Layer 4 of a small transformer language model trained on English Wikipedia (8 layers, counted from 0, width 128).
A neuron's activation on a vector x is SiLU(gate . x) times (in . x), where the dot is the dot product.

Input weights of the MLP neurons that the questions are about. A number n stands for (n - 500) times 0.0016.
n28 gate: 370 637 692 394 613 383 490 507 289 373 256 470 418 597 547 445 469 559 570 677 644 612 500 601 633 438 420 547 500 608 567 535 445 490 467 272 535 441 306 520 448 518 570 587 567 701 593 303 624 407 500 588 545 638 602 551 562 553 357 385 510 557 676 507 421 500 433 374 729 462 527 530 598 547 426 691 452 429 191 456 623 639 483 643 779 438 486 550 637 544 507 439 472 348 647 497 521 623 531 607 548 374 432 266 698 524 659 769 573 611 534 436 433 612 458 483 534 414 321 632 473 208 476 584 376 637 573 571
n174 gate: 358 631 540 362 155 435 481 441 612 471 622 618 642 573 408 536 376 489 489 674 692 270 868 415 428 621 295 536 562 493 521 456 609 547 535 540 671 383 408 615 500 627 596 515 474 514 536 504 535 482 391 478 496 418 554 421 576 594 384 482 543 396 532 359 500 402 521 450 643 449 318 489 206 450 665 529 634 545 633 678 619 447 486 298 603 730 442 351 540 349 496 677 603 518 670 568 270 258 673 571 525 274 385 584 742 410 540 632 339 557 445 568 616 403 229 471 694 539 606 489 371 477 366 419 475 608 493 586
n223 gate: 565 283 532 662 457 593 365 482 400 518 819 563 387 500 399 342 554 518 612 437 661 436 357 752 439 533 348 411 597 521 472 580 464 553 625 598 625 457 424 401 554 205 555 584 625 479 719 413 559 561 522 642 463 369 614 472 629 653 716 351 592 662 514 537 558 407 455 628 707 677 489 450 337 437 447 500 289 337 415 553 514 479 437 475 528 460 575 437 379 568 574 536 551 297 672 511 605 354 553 525 386 511 479 496 370 663 399 799 451 507 263 525 533 705 375 350 614 629 525 832 670 425 361 608 395 324 577 450
n225 gate: 361 442 590 264 470 460 493 615 474 420 569 370 677 487 516 444 224 339 707 487 563 464 619 368 460 426 443 582 682 451 510 635 513 447 529 255 541 349 601 641 534 565 348 581 351 467 723 627 623 477 652 395 361 418 454 536 682 572 506 480 608 631 465 476 640 447 461 645 755 497 453 713 588 494 526 594 586 555 385 552 550 490 542 569 555 570 566 516 629 460 728 460 718 373 417 546 440 582 414 532 655 510 612 580 490 700 543 601 401 406 324 578 246 438 571 483 365 368 440 660 408 353 355 545 458 678 555 503
n229 gate: 474 452 519 598 635 579 519 424 530 564 415 371 500 730 588 417 526 545 573 471 552 392 627 550 631 307 538 830 657 419 482 378 361 496 493 216 423 530 424 363 523 623 381 397 404 385 662 322 664 553 741 574 424 452 328 434 702 321 689 500 511 459 536 416 394 530 496 500 584 636 620 289 585 430 633 405 493 496 281 485 519 671 360 340 312 572 500 269 321 444 794 496 739 670 590 589 560 396 533 379 481 316 522 556 335 144 746 482 529 426 489 463 364 367 324 336 582 376 545 493 563 417 661 526 489 736 577 652
n234 gate: 438 748 504 638 442 464 441 304 129 416 457 518 593 401 398 467 522 610 546 380 352 400 392 434 366 635 555 586 439 489 635 459 565 727 479 354 556 650 562 479 306 362 548 309 563 698 475 262 567 355 515 443 371 475 666 375 486 455 430 435 396 489 493 393 569 562 651 568 526 463 471 589 385 320 525 684 471 429 310 518 334 598 663 478 496 588 696 355 449 586 347 569 372 584 558 521 504 525 342 606 608 556 643 518 571 496 266 308 507 504 584 782 287 439 763 464 345 465 700 436 475 656 370 776 652 479 567 360
n241 gate: 105 584 421 414 324 525 441 324 454 543 642 440 637 659 517 360 392 417 486 612 439 504 429 391 375 486 239 401 521 504 405 467 665 375 212 558 456 344 595 514 446 312 434 453 463 454 687 522 654 680 582 450 291 507 311 532 339 601 507 447 408 348 413 570 522 672 354 432 565 678 586 454 316 423 507 776 500 452 518 525 543 430 560 389 454 504 723 542 479 454 553 482 689 370 396 550 431 379 596 567 500 416 482 788 521 404 489 486 417 289 190 737 604 578 636 468 333 626 615 631 535 372 500 619 482 443 416 521
n242 gate: 471 638 496 359 576 482 401 839 489 511 496 237 424 518 412 272 471 478 535 616 554 561 669 467 522 427 489 261 410 482 387 647 395 622 364 420 615 387 548 678 716 526 673 394 426 418 337 474 658 522 579 618 301 415 367 599 439 305 482 572 550 393 693 629 522 439 346 403 354 456 424 354 361 606 521 445 651 440 375 379 435 465 606 561 333 405 511 705 424 450 521 334 555 467 583 475 460 320 468 528 547 345 518 511 553 696 478 287 360 404 605 489 500 575 640 385 457 493 819 222 261 671 496 599 369 479 683 643
n258 gate: 565 483 426 530 439 444 592 777 491 379 637 424 562 296 357 599 634 652 513 466 466 210 354 522 315 356 587 423 285 504 589 381 526 543 583 709 420 465 417 419 469 354 403 50 500 680 206 443 572 396 253 274 513 466 414 534 772 276 332 513 445 606 525 399 491 707 332 449 211 295 539 415 683 285 504 552 267 348 483 386 668 421 826 406 652 657 668 319 341 594 708 491 430 565 181 449 561 590 380 703 620 266 641 396 631 410 287 415 333 627 400 364 594 415 478 586 616 760 357 675 377 477 384 479 348 372 370 462
n293 gate: 336 496 567 555 336 605 715 487 148 673 433 459 512 326 668 471 639 555 607 508 639 325 529 500 643 538 487 687 420 521 529 470 525 529 655 390 543 436 491 683 394 353 672 372 138 617 559 407 307 665 636 500 418 351 655 438 534 631 598 513 571 525 255 560 479 424 247 496 513 440 407 562 529 385 264 769 391 696 396 227 513 643 154 316 422 670 378 648 525 701 479 315 423 568 265 517 517 713 767 360 500 302 587 534 582 542 424 653 166 331 656 703 678 745 263 555 346 520 631 380 579 429 332 385 512 481 479 375
n28 in: 611 330 555 637 500 589 289 711 474 441 591 620 444 593 425 618 648 347 496 565 507 493 474 264 401 701 429 493 570 642 561 474 500 320 414 440 439 578 466 354 500 557 602 582 542 328 685 463 622 593 339 453 492 471 625 642 633 320 482 456 707 275 597 534 641 397 532 559 403 832 481 387 558 453 249 399 522 420 383 638 331 607 525 364 786 489 541 655 577 295 420 489 848 697 765 682 403 614 416 569 610 447 540 715 417 544 470 533 529 601 655 551 508 456 334 426 559 489 470 675 624 446 629 406 594 508 363 263
n174 in: 684 436 587 554 355 547 489 570 493 518 611 677 397 435 542 569 424 467 416 588 550 432 647 463 730 427 741 536 594 447 447 379 352 643 517 584 500 529 398 418 719 678 526 507 375 446 507 482 426 511 335 593 504 496 651 500 601 519 525 636 230 663 567 552 565 572 349 532 482 500 326 639 311 384 443 697 507 172 557 429 457 500 539 453 408 467 587 384 514 453 645 263 40 838 716 471 594 443 468 489 582 500 543 540 564 525 456 383 486 365 438 681 537 514 552 547 360 672 395 404 706 276 489 430 609 715 451 700
n223 in: 408 428 555 507 378 463 564 519 702 744 715 337 433 485 432 419 570 823 586 349 614 474 515 586 779 593 340 627 724 384 388 661 688 544 632 541 617 437 425 249 489 526 553 395 523 434 411 522 622 393 454 493 331 504 713 446 537 443 586 664 609 449 446 165 407 585 532 617 515 481 341 413 540 317 489 422 504 550 555 442 596 189 446 482 330 537 356 586 559 467 504 643 369 511 526 678 459 544 657 392 511 617 628 286 356 609 612 663 575 580 493 485 329 525 376 577 442 632 567 518 711 329 405 611 421 239 687 679
n225 in: 645 394 236 503 412 355 442 658 621 382 590 447 449 514 507 615 659 735 487 460 628 356 523 541 325 663 636 370 655 650 579 641 588 631 295 507 469 619 616 390 572 573 479 497 510 550 415 262 539 402 546 530 634 424 409 596 423 374 464 393 580 510 624 335 286 456 529 597 575 469 727 523 503 592 696 473 433 549 560 364 503 490 480 356 490 670 547 493 460 339 530 604 551 520 446 437 429 446 470 526 644 507 403 530 421 347 327 546 392 636 449 287 479 313 438 288 426 428 402 736 623 195 604 612 460 369 579 533
n229 in: 551 457 540 456 580 449 593 537 504 471 529 443 514 309 422 416 394 496 688 461 547 504 424 296 715 500 563 435 460 669 614 511 467 253 549 353 624 467 219 500 552 612 511 430 534 290 419 614 464 507 826 576 537 622 449 539 591 409 585 305 471 554 411 545 456 281 603 381 515 541 635 453 677 521 576 496 525 304 576 590 515 450 339 576 654 456 438 429 569 206 543 485 515 445 383 659 566 660 373 439 569 298 590 233 840 298 552 389 493 607 537 392 500 500 563 380 312 642 419 352 511 358 289 233 732 646 411 713
n234 in: 395 445 395 444 680 358 485 508 269 579 548 515 489 338 555 500 601 153 788 591 679 559 507 439 526 756 356 611 448 559 211 538 713 526 341 489 465 534 572 518 224 642 466 428 760 452 485 221 438 673 488 422 477 533 407 449 272 434 348 478 419 581 580 519 455 504 573 697 447 538 436 448 596 343 463 288 541 446 348 430 541 543 394 545 559 376 590 431 399 426 346 392 428 334 590 637 225 649 496 551 608 565 578 526 489 408 594 559 453 672 620 253 492 640 446 720 481 406 643 596 581 870 522 606 679 513 500 459
n241 in: 461 336 489 450 668 529 736 733 674 464 338 493 310 288 660 554 468 460 323 423 600 468 592 612 514 475 615 496 280 560 681 525 393 557 555 500 595 511 388 461 478 485 540 601 558 327 625 576 524 267 637 500 667 802 482 377 543 407 410 373 574 574 797 216 568 628 600 468 561 298 450 658 683 497 549 377 721 504 401 304 472 427 455 447 339 561 504 566 521 433 664 536 471 529 400 606 500 511 652 374 496 431 380 393 605 585 507 591 593 434 657 440 459 718 631 401 617 555 643 570 465 331 468 288 702 610 576 444
n242 in: 496 522 537 590 474 785 492 553 545 575 482 698 468 368 580 530 616 492 547 205 645 585 418 557 656 432 606 714 418 360 420 781 579 481 594 262 580 364 511 529 451 665 721 436 416 396 478 632 617 463 647 578 553 658 452 518 392 442 554 396 555 309 442 527 429 500 627 300 549 560 586 482 747 518 272 614 705 624 644 452 489 435 471 285 401 425 582 507 548 444 419 414 598 395 407 614 647 322 467 555 504 576 341 331 449 448 470 761 269 504 579 515 473 681 317 887 474 525 511 537 445 693 225 219 394 504 475 566
n258 in: 652 543 461 485 421 633 826 620 529 520 656 519 360 455 376 657 392 540 428 625 353 18 192 405 441 584 674 272 505 393 735 330 554 642 643 813 702 530 311 515 107 419 395 590 525 690 475 128 744 465 367 296 595 447 686 514 898 316 295 490 461 602 633 495 317 304 462 178 246 282 180 674 447 284 374 719 588 536 485 394 456 409 649 427 437 594 495 534 578 524 375 524 450 317 162 515 544 608 529 803 778 344 330 308 702 699 505 654 410 447 599 350 459 335 289 451 690 701 337 738 393 495 436 567 457 124 577 534
n293 in: 387 567 638 873 375 459 677 624 593 334 396 599 631 231 417 314 419 622 547 393 480 588 375 434 411 504 373 368 528 651 461 611 496 520 570 451 351 500 471 604 610 641 521 504 599 352 330 545 567 415 395 400 554 381 576 591 125 437 492 508 233 476 469 682 528 423 700 239 525 774 699 540 185 315 400 430 548 166 580 695 419 563 559 512 357 724 306 642 528 327 552 689 639 561 504 472 610 785 416 464 516 678 328 662 381 432 353 484 508 603 601 568 345 660 479 617 568 253 366 432 464 662 311 532 543 329 598 640

Each question shows a token from some text and the vector x that enters the MLP there. A number n stands for (n - 500) times 0.0047.

"anted": 567 258 620 459 579 434 424 429 426 315 345 626 534 655 603 550 378 591 417 472 532 594 317 456 633 422 531 419 411 420 485 671 508 531 429 432 476 372 522 441 647 476 351 561 578 566 407 483 496 500 371 368 319 318 567 497 573 374 655 537 443 530 441 508 494 371 503 482 577 534 407 734 578 467 484 388 684 630 775 419 496 687 364 407 633 411 381 404 505 500 112 517 596 546 487 601 479 559 321 390 539 505 535 585 634 503 558 458 569 571 495 444 666 261 533 340 531 413 599 530 510 341 402 653 560 304 644 670
Which neuron fires most, and how strongly? n241, at about 0.38

"it": 610 439 579 505 461 282 400 471 472 310 591 787 449 474 474 352 526 689 618 669 632 534 658 538 626 327 481 428 446 325 557 483 607 481 371 538 493 565 571 561 495 530 336 619 425 536 565 547 554 617 558 492 378 521 369 433 493 440 679 391 331 222 501 477 578 485 624 502 433 457 649 685 512 615 520 507 515 422 602 455 435 523 437 487 411 270 231 520 652 457 401 457 488 572 436 522 320 575 537 398 503 473 447 539 548 284 400 592 726 363 339 501 356 283 262 585 506 679 426 662 495 253 523 377 539 315 630 541
The three highest activations, in order: n229, n174, n234

" worked": 662 487 491 461 486 368 359 480 352 381 418 473 672 444 638 492 412 627 423 502 451 660 346 400 675 498 609 504 359 436 419 681 564 487 474 346 475 568 549 580 619 403 559 507 740 477 454 530 459 642 439 502 386 336 605 596 456 371 636 541 458 348 488 520 488 472 495 475 512 400 390 756 482 518 593 436 571 558 765 437 507 557 271 385 523 358 353 499 519 536 411 330 522 532 463 645 465 507 370 495 627 533 509 770 431 663 583 620 535 546 582 436 530 333 552 347 417 495 535 464 517 393 448 559 459 276 551 614
Which neuron lights up most? n241

" pract": 686 633 534 434 442 422 395 483 377 504 550 507 713 311 473 553 395 666 465 471 362 679 423 365 726 611 490 698 395 349 497 592 608 509 459 645 423 461 349 604 652 525 571 488 598 480 669 528 431 590 565 646 305 467 401 703 588 518 740 591 462 500 531 660 431 468 549 391 446 400 497 489 380 535 413 499 417 530 797 540 314 595 381 432 520 426 346 420 584 522 592 516 437 659 599 500 336 595 537 426 530 495 409 699 441 770 583 580 562 618 449 582 520 666 524 317 495 389 355 498 366 376 566 532 435 300 523 446
Which neuron lights up most? n293

" as": 694 388 513 453 468 310 480 478 523 382 403 350 541 480 326 626 442 303 429 429 406 616 389 390 632 492 488 522 308 404 589 404 501 612 516 612 493 524 384 470 644 429 381 604 637 591 545 560 538 615 316 558 539 395 635 423 463 431 593 554 725 587 601 493 372 456 492 634 353 479 404 648 457 599 538 513 552 555 559 511 455 327 391 465 460 444 561 387 673 379 310 640 617 568 468 602 457 439 484 436 703 478 501 614 456 613 559 599 466 626 578 427 497 395 495 381 421 537 475 515 408 415 333 487 691 268 541 575
Which two neurons fire most, strongest first? n242, n293

" qu": 650 609 656 265 487 553 501 473 447 438 403 499 485 470 560 535 373 495 466 535 398 694 383 488 571 404 380 684 501 442 512 734 426 652 536 364 495 362 489 463 311 356 486 338 553 540 536 530 509 448 398 704 520 452 556 530 625 404 567 752 566 661 603 573 507 492 418 354 295 387 593 656 342 599 432 738 564 460 796 642 467 563 455 550 354 304 369 326 526 400 536 516 353 532 489 631 436 466 445 510 597 346 482 635 482 629 630 314 470 556 470 396 513 464 538 342 465 226 379 496 439 427 452 518 481 305 462 375
Which two neurons fire most, strongest first? n241, n223

" and": 518 374 508 426 570 573 297 462 435 422 513 507 708 444 481 411 425 346 368 322 311 495 483 531 539 500 539 521 341 455 577 492 532 431 196 516 509 564 382 512 558 548 323 474 565 592 503 563 359 506 200 391 391 618 350 593 376 468 524 587 552 572 468 452 534 454 738 370 536 397 535 663 395 538 535 444 559 609 754 451 418 496 488 388 532 428 393 316 563 424 574 503 514 516 515 426 438 430 364 432 500 525 636 511 411 599 568 441 516 805 499 420 402 512 439 489 574 540 531 526 499 365 475 394 524 280 694 550
Which neuron lights up most? n242

"on": 400 607 650 293 399 461 666 463 473 278 575 644 687 445 460 258 536 466 645 436 479 633 418 503 531 563 536 591 598 564 427 633 545 481 373 183 313 742 636 401 435 383 450 615 355 526 289 301 394 565 491 690 334 487 472 594 569 530 536 483 479 519 589 387 526 391 622 385 382 374 715 393 680 548 525 548 612 377 416 503 512 402 262 540 616 453 595 447 505 515 466 554 586 570 602 613 290 649 394 514 484 372 480 477 534 593 493 406 514 476 568 419 497 445 427 626 686 335 426 599 525 312 623 263 487 327 666 495
Which two neurons fire most, strongest first? n28, n229

"hen": 528 400 546 568 464 347 624 397 553 451 596 494 546 381 453 580 333 370 465 340 449 537 476 372 537 377 519 540 397 502 533 531 432 503 583 355 456 481 536 467 489 562 468 724 552 685 713 394 421 604 484 687 521 688 364 543 564 465 532 263 594 181 538 535 802 361 569 349 414 536 648 475 413 737 590 358 516 504 532 454 328 426 411 520 572 371 423 329 637 558 722 514 515 593 592 717 326 638 541 489 578 388 510 483 453 571 588 470 636 759 288 481 537 345 552 430 626 545 545 421 627 327 454 538 335 305 616 530
Which two neurons fire most, strongest first? n229, n28

"\n": 472 684 740 636 583 539 409 477 592 445 439 460 627 559 533 446 505 445 410 490 499 614 456 443 512 345 609 613 427 565 670 271 612 341 580 545 416 409 463 466 406 410 330 429 722 565 440 456 344 454 522 358 524 455 645 449 556 273 321 435 478 403 433 473 435 539 458 501 470 575 414 563 579 547 427 567 284 508 600 335 410 458 568 395 614 376 374 339 453 482 531 580 507 519 359 617 419 505 266 569 417 579 394 604 486 490 425 571 330 681 442 392 682 656 559 598 549 553 369 535 390 330 428 450 323 293 595 632
Which neuron lights up most? n258

"ant": 515 518 475 493 413 423 561 548 511 391 523 532 401 449 384 675 427 576 532 534 505 465 463 397 507 320 573 470 571 513 278 561 421 445 717 306 488 319 556 394 565 592 453 657 637 622 547 397 451 452 444 729 483 597 397 540 424 401 395 464 427 516 546 505 648 300 405 486 534 465 721 508 439 602 422 511 548 500 668 371 112 751 418 555 552 405 411 572 470 573 408 595 545 681 501 762 467 581 509 464 502 370 515 592 471 545 533 365 676 511 474 543 625 448 453 533 499 328 555 560 623 389 435 583 602 279 541 518
Which neuron fires most, and how strongly? n28, at about 0.44

"D": 410 343 715 425 516 590 532 405 433 395 472 592 362 568 500 357 510 441 361 478 547 382 480 622 461 393 677 450 469 425 454 573 610 528 402 341 534 450 699 559 326 524 494 487 665 452 344 338 460 435 484 578 292 546 467 521 421 563 483 219 578 383 601 298 584 426 531 439 478 566 750 708 439 524 508 338 537 467 509 392 414 490 364 389 435 447 411 533 486 531 495 460 451 588 462 634 341 581 532 257 383 416 513 576 561 485 510 487 471 603 402 594 588 479 439 514 589 468 370 632 476 411 375 692 603 276 392 584
Which neuron lights up most? n241

" known": 595 349 638 461 431 404 535 497 451 369 286 458 585 468 556 391 420 635 399 508 458 591 456 428 644 505 491 505 473 446 499 738 638 481 519 511 516 440 577 436 675 540 453 577 626 584 429 440 400 459 426 543 367 269 473 605 478 519 667 701 433 673 516 474 464 506 518 256 361 355 503 702 592 452 656 316 606 498 692 361 340 531 323 500 610 470 151 367 405 544 352 527 559 571 552 660 382 217 257 443 528 576 455 531 466 534 568 568 478 669 401 369 547 347 504 439 522 272 422 576 575 396 447 558 525 319 678 666
Which neuron lights up most? n241

"ors": 677 368 520 554 509 541 714 515 227 486 517 640 590 408 506 360 397 383 605 298 621 679 422 575 535 570 465 353 511 370 552 480 521 350 578 490 374 486 492 508 444 416 405 578 496 667 502 614 466 637 628 591 366 502 488 534 585 461 675 367 523 243 615 502 485 534 624 488 431 482 493 677 576 624 586 444 545 453 671 425 370 417 515 414 518 301 359 466 675 471 517 503 598 393 593 576 341 584 430 273 536 473 562 520 535 461 449 634 594 681 440 411 415 242 476 565 473 509 510 581 543 292 377 556 489 281 587 544
Which neuron lights up most? n223

"rat": 602 407 695 659 447 302 527 494 286 267 565 425 499 436 454 462 474 602 676 574 587 655 545 509 566 285 392 616 506 339 274 510 526 430 358 441 285 582 453 298 438 667 450 679 484 559 584 329 573 502 493 504 359 686 516 581 448 519 600 543 611 327 727 542 467 561 681 433 338 644 642 648 572 498 548 404 492 527 531 348 413 484 418 517 409 235 414 507 551 574 676 593 647 565 540 497 428 578 549 285 556 545 548 631 425 717 467 520 553 712 527 440 397 469 427 629 529 385 526 713 526 322 498 544 420 318 627 484
Which neuron lights up most? n28

"ung": 385 738 605 323 414 472 412 574 343 295 610 434 657 391 735 396 485 710 412 595 655 501 536 323 565 418 641 503 282 555 315 653 633 451 361 206 572 548 530 572 562 421 604 590 439 530 539 491 550 500 525 455 439 492 600 512 454 559 582 526 499 626 587 591 713 326 792 367 396 450 624 678 347 560 514 411 499 611 569 573 445 286 325 391 367 513 383 620 593 455 312 391 508 655 509 761 290 527 405 470 658 499 387 674 559 344 503 654 553 485 527 455 312 401 496 452 563 462 388 436 665 404 489 555 570 347 530 685
The three highest activations, in order: n293, n225, n242

"ollowing": 520 332 551 367 402 325 383 477 474 487 332 724 581 587 606 467 524 460 503 453 440 625 373 468 495 628 499 524 354 405 635 467 699 493 708 430 544 144 679 435 495 405 312 562 575 616 534 468 600 531 346 432 417 477 498 461 266 593 654 421 499 406 562 475 472 436 586 628 506 351 288 723 507 507 439 488 596 534 683 367 431 456 341 419 634 485 383 346 354 438 373 605 368 535 490 705 609 563 630 237 578 470 526 632 369 535 613 469 523 641 537 441 550 246 496 534 582 630 540 424 414 251 487 402 530 334 542 611
Which neuron lights up most? n229

" resp": 594 348 562 547 534 372 448 376 496 479 602 507 696 409 422 315 374 564 625 286 534 677 434 593 466 419 553 646 615 513 642 627 479 439 410 473 448 418 375 531 555 445 418 604 503 562 456 307 349 491 447 638 385 411 326 553 439 393 420 638 583 583 617 598 575 509 442 444 346 431 463 549 558 577 150 500 435 580 526 601 456 572 389 428 510 365 281 387 495 674 619 608 503 522 516 679 455 699 500 378 499 342 432 542 465 636 678 246 432 618 577 534 665 370 595 391 312 421 433 527 548 386 360 490 517 294 448 514
Which two neurons fire most, strongest first? n293, n241

"ped": 503 305 574 344 536 365 411 609 400 446 464 657 520 479 664 389 299 646 359 538 497 555 300 601 667 416 534 537 517 425 592 593 472 469 388 550 483 402 475 446 444 453 385 804 485 442 538 464 399 666 294 407 336 424 477 616 535 374 638 465 466 464 449 378 456 514 574 488 578 409 360 608 492 626 656 341 678 510 556 404 422 493 300 334 489 422 318 428 522 487 326 501 481 536 612 630 360 323 404 381 641 366 640 527 572 543 519 474 563 610 391 565 509 298 482 501 544 560 564 385 447 377 439 471 349 300 611 621
The three highest activations, in order: n174, n293, n234

" the": 592 433 555 482 477 284 431 451 476 488 381 493 738 344 568 467 554 440 421 586 373 514 409 595 591 458 512 603 486 558 552 509 614 374 443 505 434 530 477 520 531 368 500 458 533 648 348 270 447 476 224 402 355 540 487 498 615 379 481 532 423 452 572 459 423 539 412 442 397 507 520 609 566 697 526 566 623 615 616 500 517 417 430 513 490 330 509 419 644 478 554 581 578 540 505 619 418 531 598 380 486 576 478 663 432 474 595 448 426 712 412 462 585 438 590 387 426 607 466 528 431 431 395 498 535 249 546 460
Which neuron fires most, and how strongly? n258, at about 1.5

"ib": 517 443 398 429 502 525 515 616 288 222 430 404 529 400 482 540 431 591 424 651 389 541 581 429 651 425 393 660 457 682 750 379 586 432 361 347 358 514 532 345 670 496 427 450 439 781 728 533 410 198 416 658 416 553 589 624 362 441 447 600 591 656 677 637 697 312 634 430 443 402 609 632 632 652 503 516 614 573 401 556 421 488 434 614 335 222 472 482 603 611 434 604 565 640 537 527 482 595 271 445 493 644 372 660 515 684 424 559 511 188 313 476 368 693 474 542 645 365 348 559 646 355 483 479 483 373 581 514
Which neuron lights up most? n28

" It": 661 446 653 524 366 84 320 628 515 490 620 484 654 494 609 554 382 314 415 575 390 712 337 544 567 371 373 608 548 429 361 480 397 278 499 607 693 524 622 475 521 453 417 622 611 428 426 431 420 360 321 496 385 359 464 516 481 385 444 467 578 478 520 329 612 429 420 525 423 551 473 621 529 685 700 487 416 486 795 434 445 674 505 465 482 382 507 385 542 475 534 499 548 649 376 662 379 415 570 604 510 446 541 631 487 539 468 403 535 642 482 341 680 342 496 546 449 476 494 460 662 367 324 513 538 310 478 536
The three highest activations, in order: n242, n174, n293

" entire": 520 491 530 381 435 310 369 504 586 413 520 416 668 325 414 388 273 632 421 576 409 559 489 592 688 412 394 528 444 424 376 497 712 527 402 524 496 561 474 426 674 498 539 390 504 509 427 472 408 495 374 369 433 472 522 665 473 474 510 576 379 593 660 487 500 487 547 498 642 367 425 685 672 590 511 382 572 683 825 443 377 542 378 608 637 439 321 393 390 653 344 552 450 491 534 663 448 507 450 468 605 555 471 646 403 420 591 480 265 817 490 490 792 406 627 563 491 531 493 417 506 371 384 574 561 305 547 668
Which neuron lights up most? n28

" January": 423 459 660 417 564 395 506 411 468 365 479 587 616 501 657 447 510 491 440 423 460 722 489 534 610 470 482 574 603 466 375 507 516 404 497 487 592 382 519 476 442 369 441 404 671 563 421 384 505 574 475 649 241 725 360 639 645 452 752 275 453 335 582 422 659 427 582 519 473 469 422 701 574 572 235 481 528 598 744 445 526 484 441 567 461 594 549 564 493 615 406 630 522 635 530 586 475 570 579 322 393 433 396 453 294 657 583 459 578 623 550 596 736 412 437 350 585 499 489 543 544 375 504 491 589 290 409 727
Which neuron lights up most? n223

"el": 537 477 542 254 373 416 581 501 356 526 632 617 550 424 614 501 522 627 501 504 623 712 405 474 562 527 656 504 332 550 402 613 506 580 528 305 540 627 569 517 529 445 438 819 461 434 601 801 445 488 499 627 362 478 372 711 605 520 468 573 496 559 571 524 539 627 329 578 481 416 650 397 497 806 318 311 502 617 861 401 400 503 385 499 319 531 374 432 350 549 552 427 603 455 629 527 510 428 674 528 538 311 524 520 592 501 375 276 496 365 346 608 438 546 487 505 428 417 359 536 553 464 622 591 31 332 624 420
Which neuron lights up most? n242

" m": 603 414 498 382 556 502 407 441 450 583 411 508 447 535 598 301 396 550 478 351 463 678 468 471 569 315 494 744 571 554 504 649 512 507 481 383 618 575 437 556 570 438 424 539 569 610 387 312 330 453 409 505 423 516 579 641 435 350 566 639 456 617 537 475 501 444 502 582 400 438 581 593 409 719 478 405 533 641 626 610 346 520 503 502 529 486 512 296 610 614 500 521 388 441 578 588 301 489 598 520 415 315 511 467 440 585 505 426 517 662 532 452 601 348 582 460 524 507 560 579 559 365 486 427 552 256 295 418
Which neuron fires most, and how strongly? n293, at about 0.4

" M": 708 619 631 356 601 391 469 461 532 570 440 472 484 596 540 484 432 623 530 334 400 553 433 436 528 395 480 733 534 517 518 575 568 427 507 458 463 482 676 450 555 416 394 505 557 471 328 410 274 387 387 599 389 522 427 696 463 399 484 503 464 494 478 499 497 473 548 590 516 409 615 583 466 611 416 408 468 628 609 498 262 512 477 497 535 397 455 376 575 569 461 500 409 440 493 565 312 430 581 474 443 244 506 616 426 580 559 411 570 582 519 455 637 421 595 430 476 510 596 548 507 451 458 487 430 243 378 456
Which neuron lights up most? n293

" went": 712 477 548 442 543 394 392 426 299 448 386 684 681 390 682 451 434 553 372 480 437 596 393 402 623 409 608 660 308 485 412 610 539 529 532 140 397 624 525 557 450 443 395 682 600 534 480 308 396 619 476 474 508 335 537 513 611 432 798 484 544 488 471 430 492 268 509 589 600 501 371 611 331 514 501 440 542 575 899 427 514 627 346 332 510 340 423 491 520 560 475 385 554 570 506 556 579 397 319 447 627 470 518 759 499 757 483 465 422 486 667 520 611 418 615 338 276 439 573 419 500 421 428 598 528 329 425 683
Which two neurons fire most, strongest first? n241, n223

" non": 440 701 536 535 497 630 529 521 585 458 450 467 579 314 457 548 528 548 499 376 539 616 604 610 537 544 460 454 461 231 643 495 629 594 385 476 409 647 442 481 645 461 505 456 665 443 465 461 335 470 408 506 478 565 352 531 555 424 552 686 382 597 591 461 419 438 460 331 333 493 582 554 270 586 448 457 525 681 835 608 493 609 415 394 658 529 420 339 521 525 456 409 439 450 604 618 475 506 340 494 445 408 400 627 436 576 565 365 580 467 580 561 538 259 493 413 396 541 271 508 419 324 399 419 613 279 468 537
Which neuron lights up most? n174

" med": 579 282 514 436 362 499 394 569 395 582 463 688 728 425 471 459 486 587 633 471 504 543 425 301 678 477 542 559 454 540 440 555 372 601 380 479 363 592 304 587 515 422 538 572 440 695 580 499 336 430 418 591 507 481 482 642 421 569 506 692 512 491 414 528 505 645 582 411 589 313 624 549 469 480 279 434 496 571 675 561 345 565 353 324 457 280 440 434 656 523 490 547 449 395 642 669 346 615 568 510 647 309 364 571 508 694 487 538 631 451 494 559 470 551 546 420 400 394 441 340 538 328 597 557 356 297 448 548
Which two neurons fire most, strongest first? n293, n28

" public": 608 548 493 436 371 413 494 514 313 477 532 455 613 358 588 519 329 622 547 602 446 697 461 569 615 465 395 354 428 534 470 611 576 402 359 563 367 558 382 434 550 473 379 415 485 488 376 520 515 534 513 516 415 443 314 653 637 490 565 458 479 434 615 536 488 469 351 361 497 272 573 626 528 581 371 356 538 354 736 510 533 594 374 353 560 422 349 590 436 633 519 537 589 507 540 652 462 497 396 372 451 626 455 647 330 665 550 518 447 701 541 475 538 241 587 408 471 511 346 605 526 302 311 509 383 279 393 569
The three highest activations, in order: n225, n234, n174

" to": 533 216 618 291 521 391 395 475 439 583 280 431 531 596 465 519 330 343 404 420 535 458 380 520 508 538 634 647 438 467 528 642 609 289 386 376 451 552 477 491 686 523 191 527 598 480 451 536 355 558 258 306 348 432 590 681 546 392 628 577 587 518 499 539 539 516 459 624 436 511 383 467 405 544 465 455 735 462 707 310 489 565 343 315 507 450 518 350 488 450 380 498 587 499 556 528 499 546 529 464 568 364 410 645 564 687 561 490 540 577 503 360 679 310 494 491 501 466 603 355 486 350 474 503 651 313 571 520
Which neuron fires most, and how strongly? n293, at about 0.2

" b": 582 511 534 351 461 440 403 553 524 494 410 562 545 576 538 436 424 576 479 429 411 573 401 535 644 487 484 652 481 536 429 630 592 470 450 316 528 482 517 400 412 436 458 498 537 594 345 329 419 428 317 461 444 576 564 561 587 434 403 534 532 606 653 558 548 661 569 539 437 440 618 652 443 593 461 397 601 573 638 690 477 574 401 454 386 474 356 336 493 595 385 441 375 471 606 527 238 431 488 476 476 330 460 509 434 695 439 489 550 621 559 591 508 544 537 505 428 347 440 533 528 366 467 304 720 251 432 408
Which two neurons fire most, strongest first? n234, n229

"ed": 608 295 441 332 539 377 419 488 326 308 450 638 538 486 585 419 593 581 546 651 546 565 406 415 721 454 544 462 532 465 542 624 603 474 341 357 449 535 510 375 502 540 419 614 538 508 456 565 425 553 367 504 480 383 490 653 484 361 731 576 420 543 511 372 450 492 474 457 560 408 479 692 493 410 548 488 661 563 757 381 569 588 399 377 534 236 303 401 513 501 321 513 476 503 589 618 536 522 328 363 446 565 516 573 379 490 510 567 473 689 573 479 452 319 389 409 550 500 602 414 540 315 614 575 360 284 624 673
Which neuron fires most, and how strongly? n241, at about 0.35